Layer 5 of a small transformer language model trained on English Wikipedia (8 layers, counted from 0, width 96). Numbers have three digits each and are written without spaces.
A neuron's activation on a vector x is SiLU(gate . x) times (in . x), where the dot is the dot product.

Input weights of the MLP neurons that the questions are about. A number n stands for (n - 500) times 0.0032.
n5 gate: 534483409540369361598571538521389406490493561493762404297452483510483585570562477585604304444568676571397651432452510466438455648521561973473458428473622658463705568514524350403500524659459538465575570700542418612463440318598395321409589631534524487392629729554473646432267549364337411286
n19 gate: 381615622418452537519609580484685335566728709503535516525615605433661602503506395468474374444557465649749484339471497576487458321519373562443552593484653446457558532490272754415405605262526295552649448641487411631622475459531266500531548506601625472448532392444446361366545342560574398510
n32 gate: 444651421564384584384568537585561353552562497537358450576429438478380361488512473399497561459383375500587336473438466359631559286456355390398677401519607636645472436625205324518573500519450615472482487422704592513354424619390466737594366561534713524656506642579565644534559607383487525481
n70 gate: 476357623577624622819592520573577669517377534575490466227507285527606476693806645453545510609412534504531592456347449476479379551521344448561608199524621312490441537579463551545616432338548565617399385455541553406677340419560392661396431599476473600487540245329337507565411445378521558390
n80 gate: 311357490661454534565522528451360433455640503546694570737629437399436385377528645196570397224375383522723469387514244621549472371563438412472344409420383458402415469549586455546661618598524311525669504605475520550503415596339672223572476659483551667623445490558607573629493391569746538426
n104 gate: 409674481516653644494527413461643507474572567474342364724503387603384494573438391490295526490494522678455623628471664519598565604562426388584447390287605429689661391546545629380530439379328461287455460562385519546360497592494500503382337361391446380633442374497439651264581326603520662663
n107 gate: 540631493533432640348266591517460432537584520473563302610369668403441386585507490620754583445567470538644483513463370560581419530693283589383404473577220305641667606453523557341417567639386618480377462436520523214526388464616407358312540550553526405510576610441640497544731626467622641652
n122 gate: 677417407657400469712313429715559457496621335482806595507377486556483616569486606412400542565331343375638549371486328374436375511600433586556590468313313518672263437468532363483573553489532489554332446436525418536320673312483524753590504629671542497753472359500595651627415511570489736646
n123 gate: 497565481552487471565414493490588564638623310507470391569437609460526573526453654658674389377517350696503411441612260500540644493604497500735416719394598430635352425590645513199442658497460331597553699567537510364568617370451507500588573358474712549633461615425484559450371694717547649507
n124 gate: 370458539581634538585452478595528700379547518540536407667400414267458164496529424582417553504672833366450590443629504375496438363500479402374339230514606475629464638413532550571260436630784471359621493460460469522394461288726546612472637527542313475473663629535486379389263424525478715352
n126 gate: 366581575536561351628659463385579388712537497503609510368417634663445567657628793758624595428473454486390450451593613556483537269362354588390575383693385457494398605436500590411613613466289473399480704664503580527611618467533477409372591516622408598621424241546434570590397605543621560604
n129 gate: 426481588327639531450650388412469494567506535487395494456727577583540353678529729475516459470439705317414695519500726437526555522464452321574679567526601378634409443658421325576474535381407462503582549529626599621375513418626506703538439437623616390506696561481697554679372597490555631330
n130 gate: 420276493514447574551533344408520542586444366329576472586566570528439292605440634652514356457327435493608507620358269586398556420581414345319518528448493413493496606556521618510504459521291336602497330622247393350555360363281538657497455549644380745543555306773690583625712416448546413381
n155 gate: 472581524598378567595600483685429559623517500278380441480369372373430424574347580630479351465356483346548521276435370558469493465490270406572546355527542297661521694556702194412341431597624638347428528656451487433334500595320653632365389497456486595737343380361500592490548469671371531590
n161 gate: 517419530374427503446439586570544595634705442503428704582493552666339393480277761538566411383503650583424680527593545510353528393514545581434338497724468597382377305580623428209560576521569528409555821434133360535514486561667575556449642542657626656507469565649517558441566444558528604563
n162 gate: 476644635151351503463550534448493402527497544524315545524290507603443256554413597630510398294311425754373521588648373367417559383677462556497398465479773534446441412663452524418461442601507517326483373458253626765412466395571650604534507712663419456431503377470647538514558413466357541524
n167 gate: 555453470510576658675380541541584410503339595524486865503395613439540765467373533480383618409408628348616405550299598493417596329300520583503170640551545653573632379435510466426472554242439418514436545562631362420470594362497581425473363656436312323546631534416419486636524421415349480623
n171 gate: 310500380414186558634442685401552486379514462444333654379503532542347378360669514434525541572500462547395458704402552569270528416493350564444411725455504559691425275606316570261640573500626644638333732542465534619373534534397593518541426569300658565603472538424392375510727521528553622317
n174 gate: 413634638418372556653203699734727613711395604693543630536644431597500435779285615475525422329522471541518735596507471496599511359263457537399397562464537684433375532489421547363444363431601475390400353525584657456585557635592361464482576459603674305348579489709522478413359299633365536555
n175 gate: 465476396294325630566456458862392421465543570454539677490525397588582429604304462584546493453683500423542433483475496402489554528332373662574594564369540274438590437736426599396464222418376812268525312304493435529451705524611409675559347424601406632540521482497335328401535482693557391475
n215 gate: 824507472563382782661323468406360464648596465361475539328355368553572394430564507398550546434610475341550525574440585518281450482758348352436786422447598415580572381457504227379467327547333610496588485375410548573531448430395430378371529553630514524453391397566373433628667784610547670336
n223 gate: 418606380607524631370313480503543521500762439712446371363558619290477365427510664618667480420534343419303483450351433507599541374760551421351562656375579381464414386764641578439629483527520364641655528278620529469473397453373490572447609519594450550704540537587520426439520445352760385473
n240 gate: 403421745497509518420607497734568779429396550513385588454466434572406569512576684509620420494385673347359525380488559457604557484383671595566522243441653516552421420443506512426677500560249547585435388531500593404448448623469420399549528304420515491610519550414621426260531592360386587563
n243 gate: 407503521560453649482705761616437460450529059518561561528486629350389336689442445482453412375446514325640271412246201521504453514630357496554577651532504428479544624543479318442408675641629284609369668450525483485504514514563674619394705423489574475479213568514546532432675464521572468406
n285 gate: 519665553469555339660447497426422409361356567423535644402577778436503561494635602541413365658535573434484481607379516544494448545600424409372562526742471292621578468577747398340454564426519439613446575352474780605522500531390421445371394530286528406661494522400605601318497419332523462436
n304 gate: 348339464593283448556406245388563391680625587568527527500597588279451567530585487407514520521493434367443302566520450420408568480476440575611185308627308352709374483483523443366569406351567301602560418348490516614589678411404533632378638585437563510731603587526430680557409551470673429415
n313 gate: 361466490446228587405443528528449521579556360503438548609469714541255407263657557579653258649445507435517465405538565411270493618629455532410253566431556548463328469629524445484312538510684490626664496465465636567392480415602415357364472565585232507428729593331400346621507640710591400507
n326 gate: 315536467482581420488484540550515649549645561522558485427331358528596586365317592348475397541331451359389497421436531399460500309562344725408506574549563497509463539556332567413585433528725518500668660574674550298413627461400430692340389468615476536532363589515528656564518484506320718519
n329 gate: 711802514738532579735677326432472529563468620729489443581475493418348454625407579507436419551486402459489468675219489712417435283428426406546359561316540368638359658539465411429376535611489550482585594600597490401305524416626398776472364686304748389391479440566514556472553648461554472461
n355 gate: 550373598391409610796597817520362395411671523463537326688440580410649350376237568470429480648530507566497487520407490487540433513341570547453527550493537604597520418642477383342486487567540577601526415725571632397484484694655589450467537684497415595510358650500357331580400253630652563503
n369 gate: 311507268565588466558362629256397546597728441395549472586441367577758368572482527310605558417382490612545577476559493427613549682475406188385514416427493451575330710334348430460471493461647469377587372402334342464524370418486396454497682562731565486626555399572573351364476751493482577714
n380 gate: 398401394758514449586529615528582596600493542539479678593374521678442329500461446507349452327612648544413507328647399590722482542564663429269500363343525528561514521595646650576439500320528353267590414504327396586332517424411372401747388582638627545470586389617823684427601380521511636598
n5 in: 385760623318369582536404493658715354430746331541736582540574570585399404457549597743489401374626449496681589540496702651653575545459445451408519567781534730626414467444423607542390390582504333507566481519537407629573711511362163556471593535474380612666511504605323441674297657419444633668
n19 in: 381696690662371382445356536627497603533444745361336510513592447418580244416520560516490591541530455391576569542700546712503576609490493587438523464549430648558660539603715484444419513434688276683536574470567538713452571225685428599536500395451442452525526566339457467559339663608417608490
n32 in: 557646723640511507374378657284486687366407504493433514697528425500414748406575576518536409287631409589511557676692567571371536454593542572489522414589420493434305518525786706250317362554518325680482475382349418507476517468489391332521661577328664507520430291584550313543493568659665585675
n70 in: 619660515586512474722591653570564751511519655600519462519687374450359713623435548405531444299351266413511653474389591398384485569496758457431512737523613401418275391415386523493504618335313155377371149730485588551459612233530455415481554489564470219438425664519610496382599376515477313527
n80 in: 521711476416539651594699465468552468496500289500592291493681315546555422438575675701539626493889521566496599413514232398436307600461609489422652386507417645579374447375504539520507567521422450353511431450489541642524465573542693611549561795318493455470237581403511412305397389588736610468
n104 in: 399517458521482434422370393435560391482590401576447622412296446525629561458561362603464563717707429496686539539461447482504392633406397376725558751703489418343485242442479525510643440450457245616557416493547548551167693493539627424567288527535535440698458739714429393775439457504337618316
n107 in: 658565421556500510398371507337434480646591420483617446348530399590503383588726490543615629662303404632467634450420477324402351466321390435463486440570087493575442659578324617300559547551520513371450568433785410442365615652477523429296513588606612556526613617454597367617580507373439503493
n122 in: 453521468303402420500478378475532293521615429446635486408722421446761511461518562273673525585618475496561740574550443596457388403518657584178628579479194307639653525659759643374474375334457468522795482482663565482447433521391532424500694533493349553503486439546429415403782493418565614428
n123 in: 639595663671553651633633573391415475655490421678648628462687333334362500466552554775664640400465205471576458692351503352654518556489386504465440312452645375443444479581386476385361666549542559773448521329549697710377531582517445622561612390452510442338634510571483348462555475493472424427
n124 in: 446500352376384420337306428511352638479518553363407493631464457382462550542562688757449532407428667511665640227443571636504525183427403591514588525439628313650347457293475625388260443710507413565689452500369396559687511447631379453281486356482652539380408557542496525608604176482591543460
n126 in: 459503350396541385319564486590540593264541689497311452359429650666540473470298428385459687294486259419452432735517486510435624670689605428415670497480483422553590577534615317490462574390391643479412354490490559667590413443400530493480520694557807467571567341573574500493402724659627571507
n129 in: 317537426493386610591525627357375591616403312472544583412438631342590641624403324493569476468582510432552462388243346439372299500243428235266458414476409459403566595431319651513712630389417734524394760559531444504419422581405595396524372522486554493611459462436633596308634507432479311524
n130 in: 547584356599250458507433382500500605614532486326529554447593504321388593426565378432522415574249699384683565521622486446391605316398396493543496745421727590280602553456340436483633586667450511584461504381522403397454641458454468836433843785546659521493571547652471575737374576529489640507
n155 in: 354439346353520481585736480894554560683535294382348582597782398461534453462642386247702384464484283182559328361574484375678647417520301285445504492590528704611548426464492488574351523555594653627706444346571466669785392620635539587446599533539627415358298684485469574433496615715488480508
n161 in: 394380500545475599375533426397279507517369535606441630490500662598381451514691666476422476804374583577528426448248514559546369391418346653591407496504425528606386347589364535650255503511549528337556435479489412381617386593438313475703521303787503462319587696590692580507644681423457658662
n162 in: 262543122511482578288580609433486356402570525493496540489587445511659555753423496496217475526351381564671536460624761457334518500478558533343645526598515558507567428515435424410388576463686306511222485694437718549518378507324493518564456435558360600531500609428351467620475552362743191680
n167 in: 685275663552629692594382553428322547454368444371567791377174834408610560361486507574707556372281640507603415388603433644554507415375511446475493336542514507607597468396588624413449719343600689518338496675496520660479597458486465364354461487465364503551689461591511532465433486602561535653
n171 in: 182300431574236384662411552625408175485414396462519418588247463474395623471496677537523408377679467539496478592343611607402553436636530617425409354716268608377636574492752422468558452387530590730607550568526349485339376820618389357471369486426478526714434381518645570455310489489459623583
n174 in: 662416544470417583559465271606552382656549593553746342378691339384336507573356551571424537423148478555365729589575235426383773763223522550478328504496565384613405404591433537415469672455523383553455431587538486735408544637836485462577428367666493482518385735618437466463571348481489436477
n175 in: 577714486583504461745310894767460474312507435658467602453642434387575442425297514536548327654547464496310358500518656431659736533493322485540634669536571500525622496688370562625504624437397584389471515364707507219461622489478417610529482572605554446399616449335460250482438507565249361404
n215 in: 630450416542393420542533343556485655457669407405656661488398692680451508301433610695322303629414314480441480318625387469801290268456562552524372461418277433698651469259512461556117531524771539472469652630540447271638342550400372524496390456535477796238570453527527508445359298527456430370
n223 in: 479552510296626593454548390583784590405436465841543618511422575617680596455353583493529612610440577611507432591415348383410349546550550467493351336472511418386420588277419464335537426525675446410595664611388613167542531504489553794490443420584395465585437553524532267400404431822727486389
n240 in: 680539780416601577401373339540590750406598582479433491407515527600491628452534574409515377469524578519436320608442582515454829531368773627476609366582615476438596404475409527350538342500405448451624503497417392509369599542521512393503583517455368464477620412542515551521406346436343555525
n243 in: 512626527642567572619451508639588682721575477756554543597356672453322605576504526446280392621586296338086352604520450473311370516393504575484548633449532410508266434374628469556508547374441547528345691433856436680293661508492477614769653445369581680511210449619757422531438456617437578406
n285 in: 592208530489434415470628726492153582496593371330489500599538465508649504481593715435434776607611655484416527477469569435543430377632607364439610581603387623306399576632325718413662542442750765589671614508531448378579504625466436631530677529704541658266455538560607557684354787542725347465
n304 in: 630439449617369585362380458553559514347563733447462437476465626441531441682564398570465586413598452413468479521318263239320312532677639546363468651455386563694361375323563570523669305454676381433458339405599652504462394214600628468658518520607455600473445580703291434591493560643652448366
n313 in: 334705442500485696522607846496652586540200460404342408507437747511464504514615439401504536379544624427485563438408573694507496352470731519618635408309714330600391460731452713479523368481448563388336538519369379443558392631616504389428344383576623468345373511547735237434482612379742437556
n326 in: 759328517443479467597465575359413493267374419408527384527507507320550490360466520392473500472612601496354582497558760578380473486311321573497465398541417548487441715737503527448315571353704326349658392432700402647620710487410534514467520440591714317494591480266456409500378448645637520493
n329 in: 451569460607587493515605575594328353692463478594656616419336549757627667453192468359395669673396460620500519577288474733500519321519474621593454638433416269710583633410474600599469359714582511455389603283477554370548357327449404541672511692198515423614493541515611548396813523433658429545
n355 in: 366367438414433520566624388496362429604317364549441556711489451497517563462429514333610635305636514613511433576486706793635351395592465368395425398210650226565414455535430650344284542645331394589458418500447615381538479514410788458438359346462431607487424423431528573605475411612582644729
n369 in: 538483430524396460554521705368318500486583391314653558632445651524596288577434510456283662616527186486404397534579622463469372593562347173404493380579441599440375642465534435494514500434466435420480374476372447454725275618476578614503497602696611651445253463537367483585452621558586650693
n380 in: 440514731493543415417485398618593496346730563333637345556440532360726458497610486441475639660535535460637366479363430510578454546386409446324726376521672514356468556287514672413540787557542578343696532511500344677462559555628507638255624345514580659712639500376356598405349450595642595496

Each question shows a token from some text and the vector x that enters the MLP there. A number n stands for (n - 500) times 0.0079.

" c": 483552467460406359533400609381503546420332513462284439530468561531470794505375377704598709477359466418600457445450601502518399660614584452804395289678500480393478540463558445363612583439684471462542499444500457480492357639455665565582409457727551603331570586567541444474617526635590524563
Which neuron lights up most? n161

" he": 424555524373336310506460581453475510496342378560500514616435536587588673566472245622559668479568275515569432620578536477419613582487677750512480562560602586576535589381450531511403440611702668303517545517669537665549383650457705550659560446456556144633624532315601574613573658507705497555
Which three neurons fire most, strongest first? n162, n171, n32

"ent": 435703537718675500460402402365362441336312529487586438499556386677392648223442173523587542481619434392439512503566513502612419378394346450461467473453410468273450511538512679424634613637817466416487324569659361536609477399520590632477593328564461349294543589449588501482716563452602514464
Which neuron fires most, and how strongly? n326, at about 15

" s": 368498516586457511453479496414656566534442469545293496459583502580583820515497415494554631607554503405526449568556459383381441610496681428799498482494483681445406503559539649762582461411501498400621562578509577486380189431366583393549424482704614675572581466460301486549588465378670633525
Which two neurons fire most, strongest first? n104, n304

"el": 408576529437413568504532532359455652385668280632495460443492429551451747372482369465425435412722618438546471550670418534512423566637593304728512464543571382320467380490418462403357390487556510510490582525750528506638360412459643491587510580381528762471316519586617461615558614442584654350
Which neuron lights up most? n243

" and": 527639533592479448211396496399540611261659455521548480632482477494366673419265460471547584548530594403532640734603604429398506588351411494417406433507441480635480718491663539500502550565474596422633454513635288565434391669398683535637508397589440292257655510433576631570643431640644624638
Which neuron fires most, and how strongly? n107, at about 12

"e": 349523524452457411306394395316609549474461503535615378458458455527409797306288419694380660360292496383339696439464514600393425655276419561417507536544552359407546633520481531518470464544393634495487411485582635444529553368585586405322478393631409738419525421431617513474563468484528418732
Which three neurons fire most, strongest first? n126, n107, n326

"4": 639578604470525459410496553546600429470210442421576443639618407603732725372507336539459573574353404530556429512587572497640444495461600461335456627510273402555560463508554670807469279606713429619491519575507515506556496589499652437387491368591449516212578476423365466703387464515508360645
Which neuron lights up most? n355

"ic": 604476544498474365457318362490166623482592485361390443664489469645714721399315381276645436387384523447475481557452544666575367537392330349583493476453471665305581596376531538451599666550450514593592401581551551514578560501427441530547406331702390636421539352550689652419573524469406595587
Which neuron fires most, and how strongly? n369, at about 20

"le": 488538515512524259170301476440547452374509316360590402500457424357486732183528310551432616421205379519361637519522531466359460452380462365548523581617498572403581759566369529398580418645456556536507439512600393442578578341561545386413516508582454594414589385593422640453515521517629570626
Which two neurons fire most, strongest first? n326, n107

" d": 366630402524513510597337556409592531466326464493464499643569688623357742343431588518446660522372559527588426408383590635410342678464554628796381543494548674505414388699516536490524604561585631574508536546631498621642394514421620503563545474518542563419563563589466614670652537463718630587
Which three neurons fire most, strongest first? n313, n161, n167

"ear": 476609603549438347575386520471661503512467448647473398496465458483625757519404367565733674501602447585446609229320552337576386440380432510458394577676222388378642445513501695517677477506626469438468517613515442540531498534360699509534621619602489607380604388429577624419766646540570566437
Which neuron fires most, and how strongly? n107, at about 35

"ol": 597580574388567381781560581460400525413285432503372434696668702518483405456502228695366433668469483453654534330447418553536624628462727434737483424474504486428493484291526502538527536504644590478464382657558388434550472582441867568588527683667383567440467401507463518437507471418612497390
Which neuron lights up most? n80

"c": 499569567250516252551485557227504454543484523417449210514560577556549525714449388653597532525508509448593423642248508483585422463339522412680466534511488665430311674355625521724547608585577519426459507632745386609638544461533585424597552446590555529451621455569629483441444513494887491514
Which neuron lights up most? n129

"in": 432674509255310578674500415566556593503529477442523458732392397477579627385404310564541400442359538534566433712438454438433422538440478351565520472600454551316372373603553537727325526482566560576271527641554429581456366650644639282727425603480424758288441416609427583433670570344490685499
Which neuron lights up most? n171

"2": 597482433313493356630369563491635446640247499599461535476637466519531653408633479424424541424494549349351483556638647599538484642562686342374465466710354349408464603516587398773483587466593644508402506722497517580580638573465585495446355258571507571354622521565293557586368588353673373349
Which two neurons fire most, strongest first? n285, n126

"1": 662616567441404379428344464504718432507246298566389520547596611532626820425625573471437592553489477472487453515562487444575473529418471485501531334551436310414379555546528434713620603592563688502505504722597672692478343564450696508507619288560429627486544363566393465478414598493662513373
Which neuron fires most, and how strongly? n126, at about 7.4

"u": 535675524383431252528277553509502484592453452543319330498561620510270525419503322543544650501373492355519495441588464489533579605393416484665608519500251470404428513649479565636374458484609695545394305585625474606577260661669620225531447510411574623463405598477325665453601691272516384400
Which three neurons fire most, strongest first? n107, n313, n223

"x": 499595338390560544549581183406585644499600386583533456417618521332610612429523767605415594513461476575628697737779575495539417515333626298560685563419543676383617555387417601609497652499422540596565556538636308270573575586476539559529514670576441791388486471551609499572617562347543481403
Which neuron lights up most? n130

".": 578694528615500391494546601548573448421428472400510401689419541393557721460476326553278583505425510363447534683634521288502383546446494383394546561704380639541550385586590488703537440574644488434393580515572637586631369614424447526623448260438664515094563403590588411396462508603494428709
Which neuron lights up most? n285

"3": 621558604468521425409485573544606422482212454398578425616599410601714681378546353529450571571359423551545397541574573485621452523460614445320431645548264416534562483502532667856453288568745437612490493590508522523567496603508655440400492369573456493184596498434334455699363463495540352614
Which two neurons fire most, strongest first? n313, n355

"or": 411549602445441347569628600386772553449466619569584351544631479525675668561503536644592588543438354472497687479583380600547448589545449464686498394453566616290416425588480601619428356513525418353403523560772513578590294440379401376630459218622379655513428319510616453451652653558536558311
Which neuron lights up most? n70

" (": 480603590608524373568430659369613471448492617401484447723508469474641830419437500447529719552485578409563450608503535370551417540542632785495457528664512582482496496552549457523457444631455738399608551535494400448390323498329568477509661227702490641425532576403455556421636630604544451396
Which neuron lights up most? n161

"gh": 516636568580397448509427567335542542397546480659333283595394391426508737238438450492508529517582398556371667513538486314576560512415491451566657394608466544558605524374408503479436383559513579390489441510602405505707621686542352660872613355553529504586548596370419584603536597257488662553
Which three neurons fire most, strongest first? n32, n326, n240

"o": 495613619346585495524502453528458509698635491477480455603451596437486740330512443567523334468519433379517623399361605598549670713380522455504754468503578708296673523385382705562493333467559654619434390679725455517514584621606543347428489339552673536413411555576416559553500535302602410478
Which two neurons fire most, strongest first? n5, n240

"T": 619465539507638530341410499489767574486513519494377585500513397517550806280559491546536737550587540406478549584400526622399446563505608331800489424412530455348557453552558543605522615629404402457406451430501525448557398513404655605525639247561461413346602557482398451528665573331687491388
Which neuron lights up most? n223

"t": 345571449359340493582359499587517220376394566474492415351545459357636460348350795635524714448496613491490463590580798529533519556177417549499594487512568514522476366413553583350367526555698585437405329575696637388611465558310572576614418490575442492407668374556498577561496653424463291493
Which neuron fires most, and how strongly? n175, at about 41

"ak": 468634646327559475452321213714419435669369376656507438506486425425421526489653279568553600460460744352478418382477636564275652518588660517609495508467401487444368587520497597405357521603554574752530429773507450644665660514594580282531511317476586539292535575538469591449564534420678516529
Which three neurons fire most, strongest first? n313, n124, n240

"l": 349771582509557626493603381540522391621408355450402335586450609591573651457457448471495442477388436463463518483594396723392276642522512353658685479505295589483600552300241319422496665468606417493455485548618425603652518444425615730703561445735644638455541454467659516486462450482491576519
Which neuron lights up most? n243

" com": 383630678557443396553486486321709380651512427614423402515639472433417722572505221732511674476374502507745502463660427544573394623588600569659294613510577582477459687413614569568493464567416438512678626546705580509425495538410320529612360416584487522507504390518491421506604592679706598601
Which three neurons fire most, strongest first? n123, n19, n104

"J": 514668553497371521583461546535621392606657484357439511683485491530605852478613505430426595544518505393517549433462634714546555649532506305700478481580391399555419504472451528503307575523507439446550495389478528504558388577300622457606591306648373514213609421484437581610494514431532452286
Which neuron fires most, and how strongly? n215, at about 15

"re": 516605677397471228454619356528572508528621381445399531699430507424640539481439378497496528531448389343495500527421396300295605465422717443638536587663380463542502548617621613789498611651491590550329542543539318704606470473608600397488553431531472522402476562639736711385638512676724472396
Which neuron lights up most? n243

" |": 611651331480319401353580432490626537374466634529427362628467525495592920534607363438471656385474581375633413569607435465556474584372427498414501565644455594526494389501402539804467473572556554531639556497447314522630338542425612515467545409391547629406543497423497485406478484553523623664
Which neuron lights up most? n32

",": 578634602688466459461398311487608524381472470383409340653490520579460732654359562400520533398383491383525416545632464344527367552268434552512728658599424353581585604475465441808412444608550529509335497460499482573338380616289548609673476190573582533262575398490596527530589489617506424530
Which three neurons fire most, strongest first? n243, n32, n129

" M": 426432519638395400601408562463776322608760486550405248582512568505517790439587502532428754550494322372601565530489524604448444527589597381743430445465462650504527439570524501685535609539535463310460312542608524497638355582516543453582468358471424580331484484498331449565535690506587588509
Which neuron lights up most? n304

"ra": 599687801270502296485575558534480505544457297355583503486638487568458602319561487541430615633604521635377347378546443354313493491571450584707388483425471699531669399379527665493451232624519454623472409514647423399542357481448408459409391430678448589400534521427247579500604543447582587569
Which neuron lights up most? n5

"an": 473482660572400380431535507438650366428421441657463407402571609336602703450406469505519649489526479337575627645439466576655473564670362295615656490472726732493603465498422535601547430557611590476267386503545550614625474519591664381599568314403475834399343344671518567452678527375527508429
Which two neurons fire most, strongest first? n243, n107

"a": 512582664653492246208477497289527475451491383502468417619549496602573730343462621520502658307482456616545361517369617497474315565515418386346458586504448655444593498407587615538522416609512503396484527297386434646578495491439464633610495467655432788425561651359508663598515607299478482672
Which three neurons fire most, strongest first? n369, n161, n32

"ran": 505533723290432462395599520430670588565518289411519657479481551512429706571629181496530674553520488530541529521503612340580481623582287495605501465442431707331843591549516654464369639559595361453409404614521436538436614586521632346609455406599560671327469505429537639369626587533482591291
Which neuron lights up most? n104

"d": 584816548566481363498405502436502311498386591623463443530415370601482630516252522475659489516355494338459580404362486463338528508439386388499278661534467456433337401612546757635457460593477676558691534577611417513561474299544676761574512643416577609277675434629476492490625490639491486537
Which neuron lights up most? n329